Layer 7 of a small transformer language model trained on English Wikipedia (10 layers, counted from 0, width 128). Numbers have three digits each and are written without spaces.
A neuron's activation on a vector x is GELU(gate . x) times (in . x), where the dot is the dot product.
The model reads these tokens: "year" "s " "be" "for" "e " "j" "o" "in" "ing " "the " "Tr" "um" "p " "ad" "min" "i" "str" "ation " "in " "an " "offic" "ial " "c" "ap" "ac" "ity" "." "\n\n" "D" "uring " "the " "first "

The vector x that enters this layer's MLP at each token. A number n stands for (n - 500) times 0.0082.
0 "year": 707255521749496474480398460449613628386418552560334495427408461530469415530311513595666564362567614513289396463353570637415521369495462594601457584372472525565784665333564620449451469623529397418549611812598569506377618567566453612524539475385550477648666258433602615440467476429559691406502630449513502477487323484387454387571474649424518772532442444456630448464680421486323602511582
1 "s ": 634340576804576315164358489394564625303518542548405600409435534529464551304326484422640450461492544574336447476387584538496494459467482640600513471505410491406723628316518530476529536577475439350533658727476532486372528520617494604504546583470614468648639271464551427493475418448708569435500609522582455511458387490392401413619495634440517771512449424573671582467624414571288543418366
2 "be": 560515435647527298419440299384511650558476538603446523450221502577540487294334517704457552333531443473283443510481698653434357617744349695367626198418366468310657584421562627597626503380319609309558672645529499461374392671311491563519416480651632254422419397420564513442421269449405614528323548350619624516486421435432436455491417573589515617523558410607691451493640358461448629542537
3 "for": 602317540538431483506512461327429624435431563401340599422321479543595613371435636647618507558590589393286473472471468483427368321794512580554585426627365530376764627315646603687544542753607545263507640514577588393348424559580441545514332397672589647447536440364577607569343384380351731548411590353591254643506437532503554566661521460634520698560601582484514381537596354654525570605461
4 "e ": 445412574637458282108418529346475638398483486658500478330290575397423557471428536422574490460453467490307370428529558655515442403543412646628450484509382466569780798415600504537440481388488601273448851651626673512318546490553503568457435482581654542533552351409511553454373444427555621470347546527588467521496553491372472551603439611590485622582506640552709376489584442474517544455408
5 "j": 502421681607314338447507645370393619397539625567472547431419427543539667520564374480430646628756508361403532551507460551548394459660421681522588463354393533483460750423716520624465496493682774431669605757567556509355696575455464519553411471683641196371561419429546561543359533445391666598322632508561679514349410533549474583665521528482529509567591569508840461329536568284539592706574
6 "o": 630327516560646404563446460566399599342675682547452640527316427392528485424397392592497418496430554367403560479439524435478380549596725422622538422436400341501755653360566339535462386321558627389570639742442645412334686832422308528454472296637655576308484522473626554531497321244527619515416593560552551591770654522494577408690341465702574621624431571391612597415558521290437472632429
7 "in": 638444505479343414440353345579575598545745655378498524395368626448524469463576392533541681405438662536315480593401485462392304288806538620595622487326445613470690711355508474530513412522608536470560635614590429397494607613426373439550441396678735697525611402586615514458452376387356635609500449534704452621580535345378527490691361648489430675520503549468541681452493274445507628418355
8 "ing ": 517269495622523249046403378299555585242543454485451516452317501545455523467435424453460559442541551556415453524484687527510445470593528567517457449477340568387618613406620436512515397365527578406459842580506628533493586466479439550602316564676678384512533307466635330553422461383650619450333520461636544546387432445315346549528483477570513562448462596546647517597563514695424623561430
9 "the ": 477288550605656343025521499331507656334480508650503482508348473612428657424490437547607404555574471472444557646401441529581583506504558688540458505429300416387758488566395441590511378485638611377501777687450502547384481474540430500556465477567618292386664460650594509474383556492628590565435470554643615662471432671468464518530462467386392505429450524565554420531707521534339716438474
10 "Tr": 585502537623433303406465668302415630363549576506465624473226337747623464494414302522575516796669580449461626594524495628376400605503350611522467413363467420378648530726492408415382523542432531382564619525525338481240410443308639400347425669450636335314510574556380437448397499323576679683532544636529603618347512583502586569470462304458402470522439396510521511572510576509452808526428
11 "um": 539386424639629405721441527596514531288571698525443536507377400699523549503565476620585512703475546381519527512433598569535407612698634480608405518370245434459514409563586493462455660511352646343622591769537488373369569678654613286429467165661592454393577510519611508531427570371516517773572419623501389626481643487556445432454357413440595422513446443408664625534490371447279390457426
12 "p ": 547575520763569358434404613555568542348659662590480591543323389570470588530533476535546459533389442496445371503400658671498481575491609394591506510397288474350602483452578499429585538525453424407472777595555620545345563377808476436514574334579659843487563406454478404581428455391721552589414515528594638582687543528742457208524338616513474618459664421526495680433657447443484523464481
13 "ad": 673428465633483375395275613328431479545599535487440615415303384590518532590438349509514499580511560430285394718409406694382468635709375569530411506266313582470469640271616647490525373397582696348467542603546410699337609638668462529523428598586549266380567381675526642436461571373526636478386542438621509559368581511497629405680589692495533609404620416357713531425275710457455565532572
14 "min": 595307520625433485557489306518317625537702665580466504543317340608508467486508453647595411700596648501405523580295803610433455442656327491513612481171313605424625701592672309446486527486422577366581752831457672481316545529454477443635495396485509565491572320586646585476499667561473511417515517348613567518497424426406666443685436472318360509396581418442487558637541517432516615512429
15 "i": 629361493568614457562344393456366593633647561573385455468366414577527555348447528386672397430424610409340364570308544519431539423636271601604420573352378562390370612407593325467620532459561708441617659743561536602362531597502420344449511548458663714461449288480631663371407591315640496450598593407608634684428526459431547387595284510476538590425637372539569607559792507257359527473441
16 "str": 756390424636549412660300434408455615519666478459349555432393446633583405379476527539693495639520578453324264568553514428455503324462422541467494447439372554303529565328495379542531517505458578328541634738473592661450486474440358431513543502454503718380477263531602448390459479399619575382637711456626588554363468542331477422488452454418578652470666349507595634569706610534296749466442
17 "ation ": 589438467663604464291353558440547559484628503510333494374304251780456593524547564380555394496461497485356346491464497564469519444470475497580390527432276509455585563378556501408533560488599412327564657707495679579345509379667447419485599531445596514472512161337544406487515441376829560418488565436588648537547426527530398413554437556525456656552547406534529620499645446496231589414468
18 "in ": 536357498412473236129391429402404634383491463644513406489242404541388691476413501443489346537459540453360474601473583702450471472617657474618421394392396475415645643438626446547375380414495543302433912619525561613396495520567548664533521417545571417509638401424623361403471475563561531486405571522429450504351535544222404578537469572481513578318511503527602432538499494583356624443444
19 "an ": 561366429545522300149392635373480649371579556625488531576263610674459491461568398540611416497571509332431581558407332570747431313570442623512586429405339447517608438647549498593613353502582537473392640683486544643301694608480428658539390440639594151367552489441615376319471552450669489552444566657551522478346530566452483561471353456367521592622537589635635439584554587555536658563428
20 "offic": 665436417746388565544412429651333575499563521535486601509153328651491547464477551434590632725702447510527378581583429650646448467778403524506554323393354606350626467529523465564616482536504659397672624816377598479276427578512343491599399584534693300402664527349572464451421261407274676557491519224596447596453459356364533501477609368421522518587569553478553534636567582420498634467465
21 "ial ": 552342387604585438178333571429440600333573484612533546438365417658394528582396441431502591562415497469532363476404433498459535456617618459579438584401216618397681538374657464545611470488533496369414563682634542722280568396604465333474498617475689701458498252421527413547368376339710505382449525482553688645599545528506452452506477550489465742431507482497578650478652432392439614462341
22 "c": 472304497648643343445399514426347701363559472453455528458289542735535572508470277473571562602625497374441347628514501674500456569733425619616330426182547680388522427572663523595509430636615542406379702670575418665357470346456540353500515474464522179540640314555581600433460464364659556592393481457540473479401464436522792534668471517371544563469609518621711587393498529454510670498414
23 "ap": 609276630729619377611450735595337483500547665537488641457315451749396505489368514390614568456626481507401403561542546797632513544765481516565539560467352634352644726558626445456366411523519556434586722663466534658344496527608478490509412507591434399419475436547564545475497450332474667502492714653529452606531492273377511310728546559439515585400540348330542440639655657403610564593400
24 "ac": 600368585572613522637291522445332526455453521475512548435318425617566575593510442371472481448476530451365423514460416528543444469676392532632448398308489549377632572415551446473538396546525424380462443690674607782349513642556307510501483397463496696402559371633667562450523402318372558513470644516650600616427562314540637226582340660430483742437602278450677538568697529464450572603388
25 "ity": 547280487667533502523312415434411623535504439467453479444323451662468428509487583496556598393424482453284335558500569627512442563539367536538455532370363627458568522366729411455592393583507482429586561687537688516394469558531424413552575449434551724396532195338666337417454528319711563553497583485638481493557519613376478379678552570331459650574667465392609535518596361467213555636470
26 ".": 521271584638323555290400464345485587582521608716382399552224583459585453468643642437693533419432621394408452452546510654540323481467559723629348599493400484447564485457471561520581355529667422423663552499648589435308442482437527619430587621567470521521494303322621520465406525389541630443582487463603335547401359513495407446762507690517554790480492464555753405429539448500309609568528
27 "\n\n": 633351623667404460127448576405373650440457530515562552500435447540569538383373613521595512336373596346420386393597548468526465525675594670641530423491483522486747627460495561576619322570610530447549681522559599485351511496447546629511554808615611536453483413299515637590528628462565565349498492629660243495527497451520465529675531624489598709441502503512775478557470498565397734444404
28 "D": 623552557742553464254556672262367597693438561364485574409366480462496592460423405719261564635502540397497557459597515513403355637713466621539646335316462530604707653606529590491595376598492635462431766530541599470408560433448487528519463497715658469352650466465507444593464564303541627713518446543521605582473611555488515569582303608527455583544558539552761407421527537446565799379467
29 "uring ": 480264569749397273227579490349351608302460454614531472428373608479399543536369498514534500328514500553501441450466643646358358544738502471592497428388404483533797664427562415436494498396281654336458918656466586558353543480590384717467434511628754486517678536506542495542421512568518630492364480599572429563447526551466445591520398595425616547479559653406598402639463421761400503492504
30 "the ": 427219577643594342134496510393503560359517561650536488529417452530421637400490427556620404481601511438491589549374409500575583415532538639617512493413326435420810499549436395518471362536575599408400777706449532597310489466524490549589454453659782316336705507624531532395353534527616583502444397547638508655557437643433410486407382551332410522453447589545645380555741511496311681421459
31 "first ": 596266423661744279185406627366355514368615554666465498456393295580352593490474390689771644555536474574532531410394425475590522421698421674567497426391436503473586495611351369523539578531402619404530707736413457577318600448378445550585380448618803230359598475517524476383446511539720557478399407468692440574414533431457427422467405468359469559504508552556650488569572495559428486287594

Each question shows the input weights of one neuron of the MLP. A number n stands for (n - 500) times 0.0012.

n16 gate: 374592532569375682679625494399427515635571525524552622435549453540497392541509425639469379349571407541314551467638433479497532339432479515466497802482589539461464546675535557421546337550278531403465596540494500500273247428633538570482480320518500511651666697465298454633473376464535363503491400599532554376479548466613532447560524583290450458661336408514521500541570325503392578553402
n16 in: 475724471405485650321617243593409354532541503451537551477366561557523372497509226393583527401593559384514625433556376544384346380593383523554395648417497506494381482491489376377480377448497572438460726512529193491546538477443224359491653517575584568552388526425446506454404500597528453523448475432648491533604575497452506442444459561351704433356447503433380486535578457521474415395380
Which token does this neuron like most? 29 "uring "

n233 gate: 585391365520590428272497455377464550534477558487523462579510339292558539594618648571592601576556507427649449373560533540460585714240580314370387386746497541550610431597634429432234650437611595564597634514369460334389493610659684444470620444369530584540714457687438539450593653671464369438361618402425359544554373539367662542443563593411536657602232417325467753477470539453461555593550
n233 in: 600591545525363593445473391534708531500415717536547703572476467606710533348488571701410438527642574451660642558439635534427357302597473570531512488377379534601561491403503414391325524485460392583503518475377451411452537657625584545509462331536409312485418305464384429572394630604601418668391462549455482488494477394453524592598551254497611332557616294558445560593647446564616571597714
On which two tokens does it fire most, strongest first? 14 "min", 11 "um"

n4 gate: 506527382570437441518509422545439245452565309604433463435602521448448535322564518369591582583648584369304512425482456605586482428461727548270676520585660668548637506410462421494549637476521497627523329668456358658679515538640432500599535524600566448512491269506466462456648625612334612562556575479407428622393545575374550547572393384601541641388473351351563571423471567660488415610428
n4 in: 335416368452422457447488394581595331563463526617467474302579432334570662585706632541598468556546604463398307412327586303385497525335512438462403564582401459500575649494524620266497469382330527516567484636555617534494541661561429494519245509509441419578481550525584660469389550604640524715596691525500600530490651389628506555675385419315561372715569367622403417503549524645497543313453
On which token does it fire most, and how strongly? 16 "str", at about 1.2

n121 gate: 417409503534582533473363412400687467601419556500500438287595443453429518553475601398535411325328534609377444570518533530440533540333567627432476542384506599366627236339497632547408761391286543528473537519491491470744620470533584494473588509446455482340305658473597485425370370497361459485355433423610476517640581491615305478360582570484452345646567440375454530602494318528449601412263
n121 in: 474539714623515458448580295606432448585341500596385401371299443376497603450463381549566313590581585446506561485658515409371382542385527615509418338604236438603612672609568515301512615367436535356509418374428485654500338435659336530446597506488554360482359536518472526425470452540750402488491561500379406523540408360649584674439398572522402421557612581616433545482536702393512488572430
On which two tokens does it fire most, strongest first? 2 "be", 17 "ation "

n241 gate: 448451463424387520529389416659590335535534324623511669477401440299315494596532588380431544535443474454549556587567474683693503445486286480550457588538580482399442518353466468550334639500363621465565389536528456398511518551407474523382489686417537720520269309343568396420314549453556519608397478477604279538459407573411600430486517618379670373460541428572477420537491421433398585477529
n241 in: 398623779616587381409476488253306509385608475658353565586582476574643550468540348531437448551425646584607549473439574548500503479431566362500482600497476429536458587416671552364462512332382483463415633550601533432456201547573450539437523566565527436566625775634553640378643392448456543604401442537468618557632411561417557632542605461537562639352442653477491524366622367454654662404563
Which token does this neuron like most? 4 "e "

n68 gate: 518525505365530595447457503412570522464505577396516528435605601449484557390567430480479304464481522566495324481483323569453661550525359404387395627489568618439448511398505494438411273539433353377554506382312570505606536669615639359503404434628481447395437472636551508538555308600624503514503593620258497411596558221424571341597489552613432530524489547442547435394456587456462586453431
n68 in: 517321515413530398454485506631443698549518569578536488542381671615385571649469604475549472591576420688506639763466746360352408652491540524525509467522430438433421462430336460412598557567568512519482420497689402565515441464426479431394500808479606488497380466587610438388591500389399614578827690365562604512509367729659572519579406603376491518530396497515451473554347512377595441555567
On which token does it fire most, and how strongly? 13 "ad", at about 1.5

n78 gate: 574452536512385584409533298482497688317608425533476646410509566534553533680362402463410383521587537542620583421390542470539399473424582524519554518561533463360554557615441479363612476654521332349391351418521497589420482459403554440509456551380322833476535385536528535518476539451530442467527503304606463250460586649655458443257470364392467667413427394457351281677410619469684541563539
n78 in: 342575643465415643376500604295589702427469539525389490544460360432647500454340395567554570654581513544697532348446584465462402519478708494610506577414356587465399389528546478691454500531579404452549563454590468364457503586420398534607693650674494375434360487544578457650478434621540578360823527583331617566603218372619544553418359484461559626618570582479591506453460679443321368327491
On which token does it fire most, and how strongly? 21 "ial ", at about 1.7

n192 gate: 559444494617565531591625407528704459353491362759567475681415365417415454515595428642485563667481506478602535512509236625590397528298428578478565509478472383447382651447567484446430348491434328629403325448445585424558557582418362442494461574497550485553439403543526307577361528422439595592447312604503450476373506497459497620444596596417592379332588500723264466241445509365406379745410
n192 in: 435319406617483546400432439533542609467546582647593527500645565480397626548386717349387540392598363651464490255593487609421513368401338362629388429503487423593378353517629584619349655573463560520388590686809477384513560420355536432483410552432559538513490477376449775451516480610429468581559361393442610603392619653453712390500428487510412341571576513311550454533396403224626745428272
Which token does this neuron like most? 5 "j"

n98 gate: 349553657605360431540513352407412333503328445477494630428594536473513581464476446449329325526659329427672358443379461593407627460264613380387507702221450419690726500573396699531484594606617398527474413420507685389591476862406631536463545582461503436590393433402407555510384417366393452326437580406500704478595547551527401549350470237405565423405564526592470612579589379386441669517497
n98 in: 767380529475404566366459870550419650395508461166297423760467335555423406504513500343599707284388605359488589421567586467380146433675533363265592329580463645429604418521488534671743227587710492445460500561496466602287445277589422405546480409188558384388595550586414613310508421660366233410612552660378483425372357500517446339433376654283545517570085367177542471418307537563426386483391
Which token does this neuron like most? 0 "year"

n131 gate: 566570683630402554629581559442676283497512519464640450491357578475438613509624543432465454627624485473412426607515584631497494573351469640531290589669567503485597415521584398444657548497445538469488402497368571524524454624524614440622710379461670612603487573356509544328382454429387375557494444592322804410537506412519464841469400491488530683524601321442357464548497578598437664530598
n131 in: 479431553319595591500388393421506729510494624550324380255574672448537401664597394571527362551437695487311623739510569471472612624548424601510471469401450260465611612475569523454438503446423357716340689487356452568531461407515503387538303538572500561529556666450500565409475513388398536487415649497537452581513412644643484503503566411273441398619305677506513516491453410516730423592790
Which token does this neuron like most? 10 "Tr"

n18 gate: 492571465431577500598645554399451348521362586559295625567451444524661535526431452500622434420559572580524759357455541500417607473376384464369544477542618506592538546396541503558506372648324608521561491488576488590515524402304450395527537617675222317533432586512634365603371562273630636383403588326442342593409517534467453466580291586479459390506589432585542453679392404449549451403473
n18 in: 358490588392562381486473440356497521431439305435681415609430398314500584534406583765418664585623399442643472376628669483479674424411655545416483624479575398534589536435719410613470369510517497259603424507473753738409604403684574517435443714842339374524489462568514643677405479441828405541380510528376690526367304354430486471476387658381473431344521524566510483663591490597547523527572
On which three tokens does it fire most, strongest first? 28 "D", 31 "first ", 2 "be"

n1 gate: 410429556315443571530687659625579416632390694574544680541517426387660442325627539491528482450559371446580664500392488599488509476399390500561443646620624454542476710416526512583654634446485597609619461401506587491319506581381459303539390598644286520524519566582669422370595619346573703429405517515587551426287429434582408484551387497402342584535536542563587647420474488458330483494467
n1 in: 457443410525506626543435453697230558479554694323494547470515608392565476615429687472477712385416298397431497494564500622238358427658445573519358509479542531385521575430533485637518559585457514445562561487497509426574371562432637452539385467455506564554469603652453574521671560595332558578482462521385759322410523412469596418497449306528592360494427413419740632473703509585441518283558
On which two tokens does it fire most, strongest first? 15 "i", 5 "j"

n48 gate: 545489508613418422481448682349461521484553574453539590442345482313436554559411553473321591545653521489445489535444633612521678540436513452413317575484455476519431459513435508462660617524447568403557588456620535560393511469474435427603485495453426602508552548333388395605484416423616741539439429519510282450492528536589371517343513370535388672531580532632344529429388523439510606621399
n48 in: 560439513460503628811544543418472463503608478461397573322433411514536547366511564559520476539461585466413360572556471455463472513685593363421595505385574584391508642458536430342510526471521540613523644453518452585521444539343448565397328508484421408466399420445353554579505545735428611659416480578474582530562412490421573616450561582441347503542332466300574419479555580481373639416527
Which token does this neuron like most? 10 "Tr"

n96 gate: 531630640449625433429497451678419470425671613380592555597639611527460610610491464614556605683297425650368503342503363637429465476379556527336373523324609569456479215530349593479339445618572571476566429469354443486398656471486468602476486650401594460414604369509439477488441544512607435465518418611491604666443520429542465416509376562585587405276295350534426573541491541628593448591645
n96 in: 538485430462735412432630533574479515562521602482614263372666463497776301675450569525450610798463475522674544605599269457635545562407491515554515491547399708661478394534424647449605533481519518415677484474412475479385437578617533467679473631588442438420561546397478515384384377428497468558454482509602571433557565539724317464667297522550485509324500463574451521430524730497388446383642
Which token does this neuron like most? 31 "first "

n289 gate: 352727576334420430373512664346464522382399618476473415683479442478611476578425540575512653552521397644625566658444533469491434701334568445491626512360586553370408385367500597681467452506680418450545652442503500569379381332677570625411353320609571628537730546530535335408552494419446603467662385425317590532503538527503415603485574472550409574418559663444497378445378512531455590601781
n289 in: 469577617641482333583651626503410464497606482412468096389752395476457653670527593608432416553409467541371488381446497616562517539580456509385426393497459461521674721467451377549586630500506497653376503454404605396349539422497526380420509597482468548527702455576399457653509606387537559427521509611630577399403432366318506364604521541600494544477518382412687456535675584485546517450631
On which two tokens does it fire most, strongest first? 28 "D", 12 "p "

n291 gate: 380602593432436412561484524400530497553497557475697574615684489568465427378444447503429323442561466442489576709573546461461435375461567356656414449368574534619348313384598492645551595522425479441505614226697562481394385470513426382492548497563486401481566567402720524505362472626465436394533489506443492458472605760557387370519536608540508486495492591487605366489508359494617489649458
n291 in: 565563479494452539500494311656291446412575556417500509393667450565541315573439467534489695581333576518402448609554518392599441572584563521401332758506419482509563469563456524559395629326536540592570440378565761512479390418679521331407509378355398593509338621559680465557467431488427658521404581691500515491393549570482622676328377623580680485485473500552653616473696476539506482533690
On which token does it fire most, and how strongly? 30 "the ", at about 0.3

n305 gate: 336592652443500489472569511584453480404628497284296575575486387534549585519614469372457696494622503520561338559449263506405560562548693567543469601537636620421548561438500500402568659416582537466669559346453582423475582565385530453419427544635581433503340388437480557519400425607399529605542301336432508487577378668457312538595664408549459374519441617529559459478472467520514456648514
n305 in: 650310483386521567343385537382563338544558403512451503645549602431640583511530616485483378316661450547421646352536639476544509450421653468343659532476424551359462479479572369509511503512556621518406465681691209483413577657532457416271497590546535457538299538346342674395588623494471525523450551461534562645386506477446401651603380591656581544480515520652415558494552483396477428550379
On which three tokens does it fire most, strongest first? 5 "j", 3 "for", 8 "ing "

n149 gate: 531474322517428455599548506572513497576526591480807460484391438476586542365653656393415483458693473467396650566543169444503362655434503526662566420616699396543280544487413460611746596484454513433452550442558507423436646599420558390510398682591579411366248661536449484438712562593615500341484390530429530640503534386513386548391529759604716372403464657472510636604691484526284471408572
n149 in: 509494454554466466472862476556439503431472416472607417596488380446515503274231453630470433460671550425528630384440478365562558613575569693401553567538441465331559442484570396567482503675446634418470494539518544576380601527488614673737521540334422521397532450361490509596475612374530431491466626509628484372420351497663574366591460310337368441620516525491359339212414390424779473497525
On which three tokens does it fire most, strongest first? 27 "\n\n", 31 "first ", 7 "in"

n279 gate: 419380602644485579542442483544607453527506226485575718617575383491454564558551533464551536435494411468629341693449538734609638568527660465500615488539565473618444423379216404524601607521488483629405497423558494465433488586408544450441331576663344531311641497436701509359359468682486305517294511336586378399506326503579649463450547532515451420433521441523562529447523387494454512403411
n279 in: 345467449354482645552629618656479445337612497443571625539449645488512443557435340618663611591403494403316540460294440619567515537491524701603588560589488484680393699436470327487536584430389433580598445500524488548494562553479458605488432080656500594579696466635566408485542555478420474518542518503488709497382688412422473538558239582512572628458347573389497545455476467457587467594347
On which token does it fire most, and how strongly? 17 "ation ", at about 0.31

n94 gate: 514566330518572401330545364580326500451534536540548721517539389653570461545582555415371552566554329686620538301494537206486528581494414448353563551532440468431640533552452491497550517623622511611464341584392604699590389439520582506543598523475454600451595396622627508446580446436699500528551629503480442527567470594547375419641677509488336523602278437599543449392571551384494514494684
n94 in: 463503332503500548549563691491554408294445459497447419545467503481565503613707392624546333373579543293726624644426401427336473463399503448453555577518418444408667519506261481516642482470629701379521733576398395452497546598539518524470308425596597435488329436296456577585524624392497340479664599617551577448466471538394394647418324643444467607569531406392399419394482392534554479260509
On which token does it fire most, and how strongly? 9 "the ", at about 2.4

n259 gate: 574469406594373553559448351441558475409450488467634500514637555569492495514432560449546466374525633469600568537554544531684401368503365548471590527398455626548253634537583605589363604503591371705661404558395403409572474290467398519371380469530559562514599477539604418455578500611566511696388621418607446236394561478546453462658508402500478441425489494543374553383566478424698508548680
n259 in: 516551626514611416572570459494614471675517468429467491328461413634475244430439627561435540452517552449452428429554506569503525306463543420404489561402500602671702662491391532541439486491468459760447400473469434355603434517386424469392470379680614580509468389699644489458438474497239339567534576408586451400500546511459342506591503472427396414528463378535417475424469394592570783628526
On which token does it fire most, and how strongly? 7 "in", at about 1.6

n26 gate: 375578619528373527491225442648400355400467450503365500518476560460447320535356527515333445449275451503673665497518551403530500382584521560435587585360287546500614459551494592611568524521375595638421470497455497527323518638286550601536456369554317343473544479622413304646419578576579685637431353561465424423408417622556566333470482364315485687453391413555497515563619453427462371524539
n26 in: 446485601518451300451500465415524509558383450425547503542687330608491627405592650337442644500455476503566552360387587382449394570542549452717403470405735475430403547676497374509456331376527460365376354386375454482354454515506578398521674461372536471500491476539612668572347310818624639551446372479494555601379656561478428519767355467546545388431527464520400572476628506354458503603476
On which token does it fire most, and how strongly? 30 "the ", at about 0.71

n182 gate: 293369604491641613494543605438494629414450539451434635422649439527489506440554607417461539561468414836517747518683451456410566521386588354467462423497471527368436430351624589473526563506577634423397453665503420477641631446520428462462463503390632627515749412382295486477544614476628590451570539387600630570533547424461523377603515415599491670535299579419421317555431543553489583661509
n182 in: 495407650542353396431435519627443481570547637536492520516657383624521573532309514671466368330429528599434500564570571550591578400425525233559420389564464379550445695475511514409422611412450487427597508270533508524495424425344623366503586549557558492528440575658637473338516437564565524399552564352470380545621474521534495468636481368328424577416450541370506604568375386628402594384420
On which token does it fire most, and how strongly? 17 "ation ", at about 1.3

n202 gate: 503562433422620483549539338566584306440455565554467471714556475622519425539431440381408436387310477315652396294526402480636458469534520719322662603345455520523418532415402474544683567526359527416508509441382457397603506434475424534506315619421531687511600509444353572483500449457453451489412434635567609616584546321305616518560446602506525560534391458405628351607545573600469364469537
n202 in: 614521419488500424598494563406388485503430631392489382532448613407371653595494396470475473436591393374281632527438445615477601488606541421518612486479529503665474628638549649424706509441482469422471675742413455376477416403586497576456503602384477344388497352488497620535395696622494449538614449554595325461443483506578550405577298400572517338517299655503303643334419402545592374518683
On which token does it fire most, and how strongly? 16 "str", at about 0.31

n287 gate: 554421415487414330503484488487403468551541415727556542260469727555478531674374545442707571624642497462551487583449374465678680360583593424409401422574718581551494635475244432539599550404516360571426397400679513338553484506606450500424413645541440469389378698311490506453459494539640625418440399403659516530601400389601588473420513382432469452305320535500640497374425591391184596408529
n287 in: 588445624530503471500484459506509331546465673484472493446541605312487592500497412329441320423497732387686723296458526448587279636410600368540371440353590477445435386406576372460661392671513562434610520618452778269548202497591404535419409513366371466190480678583473604548538310617535531468593401458431445411503374562649583561487416581517535568659484510593678503426369519467516557674575
On which token does it fire most, and how strongly? 26 ".", at about 1.4

n183 gate: 668580396735366379673486360625614447506442342514590434437421440457557617622765627469519393519483537456519327391556481444652704556436428567568592620669506605598692604436434427417557492453562590636362385549591421631516427543527536690489522497602403572478572486544520408544420558452527612610594615475565497408560529489483552442411528506523596556692545439601556613415577585539557620525522
n183 in: 436474500602456445518454582712534583503523521398423485471598509428440534709443387276595259596488565567346449391666517686444509426509600535509471431479392398574491470632635610548374739427500332601454515576520396534477574594600503523609340596538459483532564453604397429614687520393257705569716514536554497355437433372337451485447556474527575568390583646576621474357512523571540362646509
Which token does this neuron like most? 0 "year"

n57 gate: 523557450466575636388494442551324377606458590357260703387547399307459518491488294543497333500670449383527701461403565542431336620401470314411482562618506436629485497455485454737380506491313489357646563612459436389468333558623580571719506497429419396509444533382370497479393479418366422438458546445497509659414506529515553641608431656592612536435587566598575450378396556576671474398665
n57 in: 479297458662507663582631607464760565421419641558494500500595375317475500592645500457565490445564405584445668559592414513390456516617487529417435424497506315666588500373685546290484275396323392536263520426471756440525602412601433548617588416529536575584318643551644484474423474503345519350297621595497471592420512444367384639376490435304449607577650303506510506690599580353309662526383
Which token does this neuron like most? 6 "o"

n275 gate: 393535625461668544615401564357534462471525477522333708419324569403494596556539618622431548572626506254349613389404516490484441754437468652614354472500509697544487582661453474520608401462474322400531344266547462413534481503469516413510420553397525469538493440335366485290519345439574421662339409481605379314545651576558729543462494481332733646307490443606497441381359606436540478349417
n275 in: 547459494491400424535535534497560450387243506523543361643540488602649604514542500416416509512669550474611318651384573518582437462285671535542424443536737533338491390603393348705623347585568610458477518368723536506312405686689349488474551646477565452591567603454503503614561383467486666555497325589529642559449500406497538454541477488542321559375364474520574407427436552441457514351512
On which token does it fire most, and how strongly? 22 "c", at about 3.5

n76 gate: 463428412412632506458514589447434306461611503530503511741607428626459522322579508651516594486417548598578537390376403612600380525363486553569534500579594429517525480500623540649326582388556396455603601666376537582632372563432610412528467630348542678475413494362509451406581441638356428569600586376437680529469444532448572646550361492420621570401309489663581605544522473548514410486393
n76 in: 454621476404524611433521518360548436396473628398311556611473602609411420550549739448497438533708540455425537329491470521515470512549573548432570461224407531728448535479533577447373559555390503420388543415473506711390472624364500410509411395371612415436299643404434491536551491469476413566364293380642567483655633664320422595372316312416431433533695563398512461383383434506610639403384
On which token does it fire most, and how strongly? 31 "first ", at about 0.48

n292 gate: 620437340698430698631697583561497542445491372550540458639494377497692581562532600591427503494465452583513697497439623510456562497315529274601417618506633523369478619506422432480398500736529503351522779470591632279572342407453657553541426642459481383618599420594310602500649636384438613550351390506310522521516442435516377363449418430425513411594606703387659610667431375426350484560522
n292 in: 653528396563500568509485482384436344456379413491555391420409451395433564710560339490366459522330569475423392447459485528571655519619403484417590689582404465481407422572659440353312238494491697373630494351457582628476348297412485602413491738460491611472668459438616673565605587399433575543404680497424475538694473693433432366425481407494659622466365497422578383463442353707488424447375
On which token does it fire most, and how strongly? 29 "uring ", at about 1.4

n120 gate: 622457389395513339777441577374594064493368308566377381418519428486384432549476681399389369480408544424740574467410520463500445367390430444469437536295305514557424682546520614555474487500436525422510567555503282591611520371555628575454490563464324382414531354444524626382424758520477427513444481483630470651483563497639493573630702517452356670392580503449244310365566503580353348536620
n120 in: 534516455500297374536558538448490316460451449542334389451580458513468612621381454443357530415477569568594337635576720513549519562471392415426533388450685303307389425487644477534475426471850509400576500469555358718693341449602729642556630545558582440458317484535611284558523526460401531387389538401535217559400544402721494521779568572356481641548243425459549494468548583332532548529579
Which token does this neuron like most? 13 "ad"

n89 gate: 584383569619553481727434460550456332385445684464538454541527439569530667582424472577308554467558528442544630287475569475572421587514553469483439625494530509447369468517486554489497252525492441457516475512434748636511330391359462412637465566459400570391558455737270500586561547461573318591608610700435376548443444549503406541564525414329505598582511447527615536456530514522588397397503
n89 in: 479555451551614409651541556656560450435367368643427520464484610651565424620494421271508367600494840619503353419478508539467573508545553442520267323371436577572539327581445537514451549453377460449427559575530492405560466454649489412486449627495725634478610483404497468503539566542451607390411519427500494608474444516734613535533547475605443500582436400340405382561481459545631492361514
On which two tokens does it fire most, strongest first? 11 "um", 24 "ac"

n54 gate: 475387512497303459611468341539439620500322494530590524485529468570723518483397491615514527565429539446385509494611650395349523407563378509347393564500562524596577491506503678276541631443666500394407680528453394634459524578477515615321259550476405595732398700388555454453639536452561397638447554660325569477476440468402429494602438443595603613441395613480581450524529556542532646179446
n54 in: 524480534549657525426573583588597509569392626486528456483464421520461503597517635483527621537330445511565607723592652497554586360628503386462597511592661424623409633423464399453420701363457552581281434592430509517427618619542607514662475480461537604537376463421512467709653594601591478489415667589506483595366451376488517613363664617354466537276666500620551520458548478302478608457511
On which token does it fire most, and how strongly? 18 "in ", at about 1

n263 gate: 557536530255589641476551471659393402506482563530450456569679362332494476488324562534546481506651359464455584433647491549321334469473619652497454497568615550482695396342512546534568473555515779296544558703392445542635407420497530413454515403476327394622585488419374621406536549257349520461476564371420292642509439474481488506457585576354380451356497564445421485551755357531345455524619
n263 in: 590443190691548535455594558586307430375392415409547513396469513354410637475610272713552445506766645490582335484564393353516348733459449513601421519593683471516554569506413474552398649665516552397661596583494542335581471472537381695525522680422516598535536589503634463342481294471574348428392506378488465455516609522546497663360484570672469570397388408768586431472513444526606457586577
On which three tokens does it fire most, strongest first? 3 "for", 20 "offic", 0 "year"